Layer 4 of a small transformer language model trained on English Wikipedia (13 layers, counted from 0, width 64). Numbers have three digits each and are written without spaces.
In attention head 0, each number of a token's query or key is one row of weights dot the token's vector x plus its bias. A token spreads its attention over itself and the tokens before it by the softmax of 0.177 times query dot key.
The model reads these tokens: " Will" "cock" "," " member" " from" " " "1" "9" "1" "7" " to" " " "1" "9" "4" "7" " and" " Premier" " of" " Western" " Australia" " from" " " "1" "9" "3" "6" " to" " " "1" "9" "4"

Query weights of the head. A number n stands for (n - 500) times 0.00077.
q0 (bias 0.201): 346559752500519459531679536578518580342640426448694414435414564407384677380675619498424250599412515316490378280675360411469309642531559367470711525594586579346549526460603642477556692492399540
q1 (bias -0.187): 453592505419596540449428530750594353399483581638389511594691476452418598290538413378541716405598422658471459474397610690458675666423269370506362237548572642546535673695549399435526513617396517
q2 (bias -0.036): 483431543365430266508457495296593587768352534580404678358613534613517735510472461384574525541541414449489549536424420496568228364431682706485508634494315420643749528589688458637422386572335482
q3 (bias -0.027): 474521515510533489559587533402499177505585332574558453637596425427506542526553428566565371690377445515490498745749491449363514338465515440557629429517404707419164426813653455712490379597431410
q4 (bias 0.162): 823490393616690551590417504350429819429494563459560290504401744484423601397477568647197311470689598623529428249359536409566460529545650319701471732566495510504675506202626716439425265418589513
q5 (bias -0.231): 543701702577214321233390471489481518613494419702512644426545276564347484701410472445669726396394603527525720266206862620526413525405503676470588342271440325573525586592588335413601451576500788
q6 (bias -0.043): 594723783586582698499463556411494566623432366798489358589356698562528530336347450385439414426470530520459537529408624505685327478419509485411481518442452604480427497208544335526500437421397568
q7 (bias 0.099): 635584515431456395330411528332493513670427604536506416485638396529313553502433674552460413520520544519392533503346412478507670484396518488537437482599621678429742559458303471424589558388686275
q8 (bias -0.061): 538313505681416420703470640516513518425381304380535486636624773506587421632508554413424541431613510517318399482424593381479527399432541728432503306450493443385365429627663575532571603501448405
q9 (bias -0.249): 606608482283326395508280543119439420614267433494563478455515355591512598258337367344608631408390355536314732381194673611704531434701511406476591563522734859454494301402613438637638713659384645
q10 (bias 0.006): 722591468498375625361431518575641496368434655675542451317461515642537641473367414330472479209335543632560523331532535719634222528558681326457519503450648412604651453242582455263663451439588792
q11 (bias -0.064): 846531631385361619635359503605269541304568558719178322388616479607521531536088640371373478448364489632329358488212573508640337637499663680400539617422468581490511388169635615383379456711508617
q12 (bias 0.048): 410630408719428512375436410577458602375546365548594457438405417675665665644677520476590294532529599300592460515496437522599465455328531394459581523514337399558399442610303469402568682535493854
q13 (bias 0.277): 587426118584512445806680598522479537192565569393555349518462850194400385523977421524260334659622762369500333631747254470382559548318630415403343502492528476519503515762351765532373438518479391
q14 (bias 0.002): 475390557390588428463441438342471623603545314358597533492373639625540389531517222499468610432485535385396569566599659358557390519719573406568769557519502632561381477522435759483571373489489482
q15 (bias -0.119): 593521683394562602524480624381564361683352523536603702615230572314363465660531484388447712512365402614499355570385588625508533358778552459549371453567491302640609405613649484456325328324341522
q16 (bias -0.043): 647613186439647484698591491459475673520465483516544568448600593500358532659534513550521422575503357468563346444549341612518384699341556535782523537551451466597450132335539511649471533418324520
q17 (bias 0.095): 548580233268455574566448298450497512638510546441706372381477571437415715443661438642247536436540488430493394419579389637581544500498490383458419366740456505337485605415577487581469404654454544
q18 (bias 0.018): 724380616405365549580645473588370707407353562546511635410508258554507482525446580592450438569520507629721507422399623544762689543366437477465376542423596391606685369208529615489347619360429388
q19 (bias 0.141): 479583544588629752535356557305494585434457559365526403494362750441494402726593468582312343332558597401623375451659414504678450578568670385488569527405518415355559500470633625549505410432534557
q20 (bias 0.047): 360543464398595494613418548616635504537610467414477624605509522408172440610497341583524599690618441398513469515449321363386616341544466366733529225664526595371533587697451485548381492660363274
q21 (bias 0.057): 522565498652454422552394552325467324467594605498567392422532641580586650689413367416458411533325512328461666332520305268418650657702580554309524115443489558448617504599593341485448705448490559
q22 (bias 0.215): 422518452402474622624686592621644574281583700250477315264503578582376413724528692433313337281569880466651527588686309727357453453404594477449330717493592431468541554253441499436643556272637542
q23 (bias -0.064): 602442566403600638118372422380474610501671518702675465417431509524442566490204532615547209296306622645542585535553568775376488521501485472563307778417605537598577585440500567391481547468644602
q24 (bias 0.110): 537415491484542352461622396604585634532462356475541444550558473331697447522622427454556340531601424439370487630542497443393384669356584477383615545472370461453448549462503734488426487455589458
q25 (bias -0.184): 394528306618305362620396419662601448770372581379487664544487469491536617838517500353577546598489600692594431493352805515347413541548366522482482322487474372572377433406372195586310404447411488
q26 (bias 0.014): 308555343466637449553560762333481293579393504466738321684611420606454541547638604671363346471653566317250417613884532554535359265419579362524445542553579539530653529645294661497511447392288536
q27 (bias -0.088): 265530688641713361491578434522495572478343382579536571371458463437671589238465457288643513574457466529504411758414549341490520573602507571602527184524509451540587450680607460609594469396405525
q28 (bias 0.095): 372520477295535419521530328718663382284369503367323489398479662459627550455566610690630500559491571461506438582566456434388763481424301605410406570375606380414533566667507445637643642505613220
q29 (bias 0.128): 487412415399385514689665496600630434531444349501579394657619575371662473701488596444371397567613552608372331595429409463346613399587154510819434684483422514656596534381254388549311348556817252
q30 (bias 0.163): 580483537414506768513553626495566491239459605441509426565399490433512595431803459802364391453322548466667429562532400465420388488282566658464468437404306623458738375539737648548518408533538466
q31 (bias -0.093): 622558587758535521287382398508583706503531509507812276426650384425487544332532505549472455407464516464527500431483562527566474466543554378624643553591453209562600490469255698483401441526474455

Key weights of the head. A number n stands for (n - 500) times 0.00077.
k0 (bias 0.125): 433510309594493487512550484337484293786393425272404521751748479596546431437586472375479537583669396372397706480539529333439568309593449466564629288579309470354334480642634755561617684562176652
k1 (bias -0.161): 660521452706451608633395446633469531386643707518418441579340521292455566504517509455284332434394306671428501380414465685458581681528510524500384395700415446504649301371541376369396593603735533
k2 (bias -0.126): 535393577605273321500473452536473679597435377606766433431406427524634543451537471410466587425460673461543564620548291542680272600481567388440688364492368379554523527506566613612301426472155489
k3 (bias -0.067): 536436503442489420592537298602471362760666460637507690402695327621479529539229446361659789494346312577427404527363697329584414517546545538594695362565333595444568439525334217622454490692580380
k4 (bias 0.128): 474611366459555510674598541386538325448570252499863368480520377513464366390781426707272394598686334415623304632860298402429671233512447420756402354716536498394440685701446747717558357699306327
k5 (bias -0.107): 634709481503592398497500500419384663373389791657635341476480347560434445472267555437490371466519615604387740309252221638816333609212651345461443489585597532603583514428609574404469508359644488
k6 (bias 0.055): 693569417407684568385548384493487469578611534337656285464564615323424419564499482532283511411638372556270427292491435567374380496537595476675468615675392705335744515344379528438653428496537451
k7 (bias 0.087): 589661350627520654557375554430475672497505504490633476489432426350303508345854442526570341617397586377568421533503378266436544597461314527353538499513684522369515414667422432470547637421488576
k8 (bias -0.047): 593546498291419459636401454427433474405446613450654548422386658456442393579382533348468641436656494400453607449292419524345518388485422573435493565407617689760607589474596502466364509618427360
k9 (bias -0.110): 969568441444430728616623378467516690609805740531408508153726603444282576337393493500417237159510413476445467144400187543441337593543825687629486566514446606325533723229474610379457474603740590
k10 (bias 0.074): 521545407516498458504447547358454547530516509449440450678549543520550462567626634772300210391686524413294452337866389617503464564477530365551600470592587504447623569457484662416642434450662230
k11 (bias 0.054): 711344581290489535718553374549209692235560378488502294540416619529553502281445606547221204550599623230445432354702466533622588596259706451534665548456600575305698435296629868620613579612420475
k12 (bias 0.067): 566549519541565381274547361403489570375443428563432483785667631539429434655502497340593463544745527384569601432537481462673406486169599481388464397438397477468290575726544624542642586353620666
k13 (bias 0.090): 260459540410597348585568595417490120622426505543644690668594521475567390648539297307634636687459532462468490871670539611534716449487258573374443175623599519608394583975380289500431608512256333
k14 (bias -0.093): 507514582525493328482614368600421586612686561450556695454484319458564376485382269638615486678530442497540616493498646280278484308561461595506426497432346590528417527673433579597614481568685228
k15 (bias -0.135): 684608463462533673573543590677476541817411417500607585669428320395528381552342535461312528347428449843319204562418574658511441480667374474436442385574521389695653674442360606632333343389431651
k16 (bias 0.129): 571578235481441422605616564514339403506399342497472709370718583477476200620536555556331571703620509361690449545615669619425514446400749620430546404537370405562584249468621676789571158431335422
k17 (bias 0.123): 415544305606532445667569411437400493670474508625544595554555580338290577515684381529498528624506327645388434480567438430370383592447589584477343428642471299424400658516668343679342466583395465
k18 (bias 0.072): 591560480738596841422645468498197333403590519644592177514478454325368539479591437559332369327440521542656601533550318546408571468441469369531507553261583534527421502490556773370601629453593678
k19 (bias 0.102): 395582462517584500781677501371506462491562468264518401662512694523536355739676525606502556444713489418454332614549528448500549209505538427448364523497423531571533638532369632612528567369350373
k20 (bias -0.075): 549616473576373294409421575619530443523714524406548671623362159703471526519346400337617599542377491505493424642292694455426660331545443702439513407632569270568700555669398376513533506506420493
k21 (bias 0.079): 392685351548486397577272376319457529635487531446371609374457641682650767659434448461526683453590440514465407200171455417522648468603300687293449359618788530451430409355416469575324663435655518
k22 (bias 0.132): 090460528486445636471648658567357420523447373383487471746570410644619473504822581544563517486542730270458592689910392460454656337402405319402508529497622497473222487441497401394822580450418370
k23 (bias 0.091): 387521442632827868396417484435444534676412437678726432639484483450595386356513489650453366367536353435349419526738473502602460515332462346535489715382513603244473541331529660476423498450712627
k24 (bias 0.103): 584439521460558417683345356206441381504521465436552513465530391330825426729404436452477446562490501372621680691443501460441442624605509422499486538424444521440539539734392412638488557630492494
k25 (bias -0.120): 662367445659277533543526383513460562528346739574493431409659473721471505672269719452438576635467651561666459215437683552641424719382469398589339630328441312741652560305398312386482450363515762
k26 (bias 0.009): 553384532384498472513644750527537279456473638277515716722754453344462686594647552664699774432413446429474396543582442331399439417460386590485547500348378413325759462697611341442294409522502177
k27 (bias -0.133): 602434588694360676513496407510519700436594479433558423275497323439474497489324550403524659514684341646500572375281522312402475662905677455472630428748488497459586433415554532371385325499717564
k28 (bias -0.011): 394536705668348593522402340576393267465538570652334328510448321457539523380511515340879541609455467610348509606553498502427744708586412496429599513371522470567327475528530287483510684492537600
k29 (bias 0.115): 504457685200405591361647339584620570310346420584616514641438327552591608401572540335595507614296646419679401552597639553606645614695241464608407551531287394654449387632308409637471472423416448
k30 (bias 0.102): 267617402635619380442675560526515258374448397572351635493483640751638452576647295446342635522437304490183542593551468586521552531522386539551740321438555479227593577740644448583534525444377470
k31 (bias 0.097): 472474460620761482406562444401606472348439484594631359602724533448422477372554462624452407536612524345547408453439444271361337445526513436376428496520384460476766638515574498557577647525551405

The vector x that enters this layer's attention at each token. A number n stands for (n - 500) times 0.009.
0 " Will": 641375663370506620467379399686551759374675683476365438526340501511561612658140563285599529448423604716525442468305467488431105665560549639341642736419437535453576433362451281360341570629739602
1 "cock": 696370519452273510589478456710561704426619806516414549450407500441528570493048529328624417505365573689541399417027489547527363638544478604339545712483509538562641735405525318416285421566785474
2 ",": 683346686464374568607469395645577717417665773513372477442404462442510642632152630379673505399462677777584398369109494478489220737509533696407514569361516494441637574334378345426302437536722436
3 " member": 676278583510366574497398480701577659280712724499422564463349407445520581642138696392494511399512537750539498274076539448402266710423529649437556612469504453583613569407549285506294444684751564
4 " from": 619340686455363462543493445683619696374738762483405517431390402458501529597093586453546544449478565804513478309132450488454167763547520622414550588321475434601569524311460404541351486581822599
5 " ": 594438577463382432577443308736652712412651820519455509456370425454416542538065742332596426438336539720604459409197449432410329767555522766480471517486492521586615565270502398487261500441801586
6 "1": 670391634429339453563475435797673755457658781513447570317419492344482631593043723488484420433314541667551378425121432415502413703455486706501507504424461487657565555336465329455313480512749634
7 "9": 711392593459360514541478363753669759398655733501437523316493464413473628593036678451527438463334660749503363362122402388479442702502488666452458507449473502721611521323507286498316473575734565
8 "1": 719379583479334419575454431768649722453726813516406545325467502356491630566056713433462447471312561677536387389104454428499459706455485683475488521449474541618554569287420310452337503533768619
9 "7": 736378513466362485582484340725659725462730797522389480337488469358525603573070674399536468496324679708475431348093441404506485696468459666427458550536473564646596561285459285409329464570710597
10 " to": 716361550507314384507550379666619680430766818487405460361454397504524581422165536434458580511488553759598508264088474515324314780526582664394431642406533480612564550287439298554405499512790596
11 " ": 645446539491359434583415266730630675426713844537434490410408428453432543517092716307568430466340563717627457373205482471423400781526521741452412520517492511604601572226452410502275505469805567
12 "1": 713395595448322451558454394788650738464712798525430559277457502345500630578068687463451431458309561658566381394131454454505478726441485681475459511457461488667548565290422332464333485540764624
13 "9": 748399556484351520536461333746646734410702749512416511286524462417486628582065649430497449486333684740512364330134421420487500712488498638428415509475473499726598530286469294502337477593740551
14 "4": 732406481479335507522512398726602735429717806551388477291477474340520611582048667403514507488368702692508378337082468408490527721473476641447426544541438542611576578271422326489330519554750579
15 "7": 758378472499358486580465341718635711470758811536380479325501468359524592567102664394506477519327704707480439321102443427523524694460464639410424543546482556643597573261433285414345467567712590
16 " and": 744362506494326443557495327665601698443715773580327465420460389456561610479246576383525530501465606844583517252115456509358372850559521653404384601507461532563654615252326346426398399519719542
17 " Premier": 624410521471300404483369490799507613384699756499551441414405475424570630485244798325441472533372552679590471262023515519476418761450575620446549652510477431618610627310453315390308421662783530
18 " of": 625371637503336432577443361659610685423796822528391439302426418394438519561185581412451539420469553791542472371128512508494361776579633649442517615440458441638622541198373359524391381486830585
19 " Western": 571418599489394440557385404688500673268685781480514522332427364429523517563148686339497440493488641783485397278088485504567502739545580606451523621475416446748633600277497370465299351605827514
20 " Australia": 618314613563331526491390431694561755295582794508478520338419422399577464571084724337382527527453673769477409267112507539456434640513460631471496626500500566619656576366459410463262441618819535
21 " from": 640358630536335445532488432666590656388741802508419455382402388435518471536052606492439572491469611846512504264147459524492275699582540595429479577359549443672591552258385470548345439521849571
22 " ": 629438552519364427574430296712609692422666843544481439419365428448445521515053746352521424448338582729612475376231482463439415736554523747491426526500540521629638569203444457468248467407821562
23 "1": 697386609468329456546466421779633765457674804528470512286412497344510610583031709498402417445304576659556399392165458446521487688472487683503472521445503497687579560269411368423323453484777628
24 "9": 735392570500360521524470354737631763400664754517453467288480459417495608587032673460452431472334697745500375323163423414503507687511500640458426520465514505747629526260462326467323452546756561
25 "3": 724384489489328515535472421721599761452691795528413445301441474338537604568038676413471478467349695683512421326134493393515523719433512652512421573561507555636606569264390330429320482485784585
26 "6": 767378485521368480528485361729611732431719799551415431320473479350519584569073698423470483529321722713466418310123440457515517669502476651430415533544491546642592575210446348400322503536731600
27 " to": 730361530540311389502534379665599675437763835503414419340453395500527555400176556453403560513483602756595518231111466542356355769534598626410405637424564477634585560238414330552403490473791597
28 " ": 664440528518352437577413271722600682419708855546453444395402427457444527497102726330522410460347598713628469341232482489453437773522527712461390521525520505623624578172437447491269498438807579
29 "1": 729390586473320463549452396780623762457709809533447517262444497354507618566076692479407404451312590644568394363166455472531510727442494653478439515466489483678564574241405361445335478510767642
30 "9": 758394549508353527527457337738622756399697760522432472268514460422492613573080659451456420476338707724511376300163418437515527716485511613436398513482500492738615535236455324482339470562747575
31 "4": 745404476501332517513508400720582758420713811561402438279467472348524601571061675424475475478371724674504391305115462427513555724474487614455408545545465531629592582223413354474331514525754599

Token 21 " from".
Which token does it look at most, and with what share of its attention? 20 " Australia", with about 20%

Token 15 "7".
Which token does it look at most, and with what share of its attention? 11 " ", with about 10%

Token 11 " ".
Which two tokens does it look at most, in order? 0 " Will", 11 " "

Token 13 "9".
Which token does it look at most? 11 " "

Token 29 "1".
Which two tokens does it look at most, in order? 28 " ", 29 "1"

Token 27 " to".
Which token does it look at most? 27 " to"

Token 14 "4".
Which two tokens does it look at most, in order? 11 " ", 0 " Will"

Token 19 " Western".
Which token does it look at most? 19 " Western"

Token 17 " Premier".
Which token does it look at most? 17 " Premier"

Token 26 "6".
Which token does it look at most, and with what share of its attention? 22 " ", with about 10%

Token 18 " of".
Which token does it look at most, and with what share of its attention? 17 " Premier", with about 20%

Token 20 " Australia".
Which token does it look at most, and with what share of its attention? 20 " Australia", with about 20%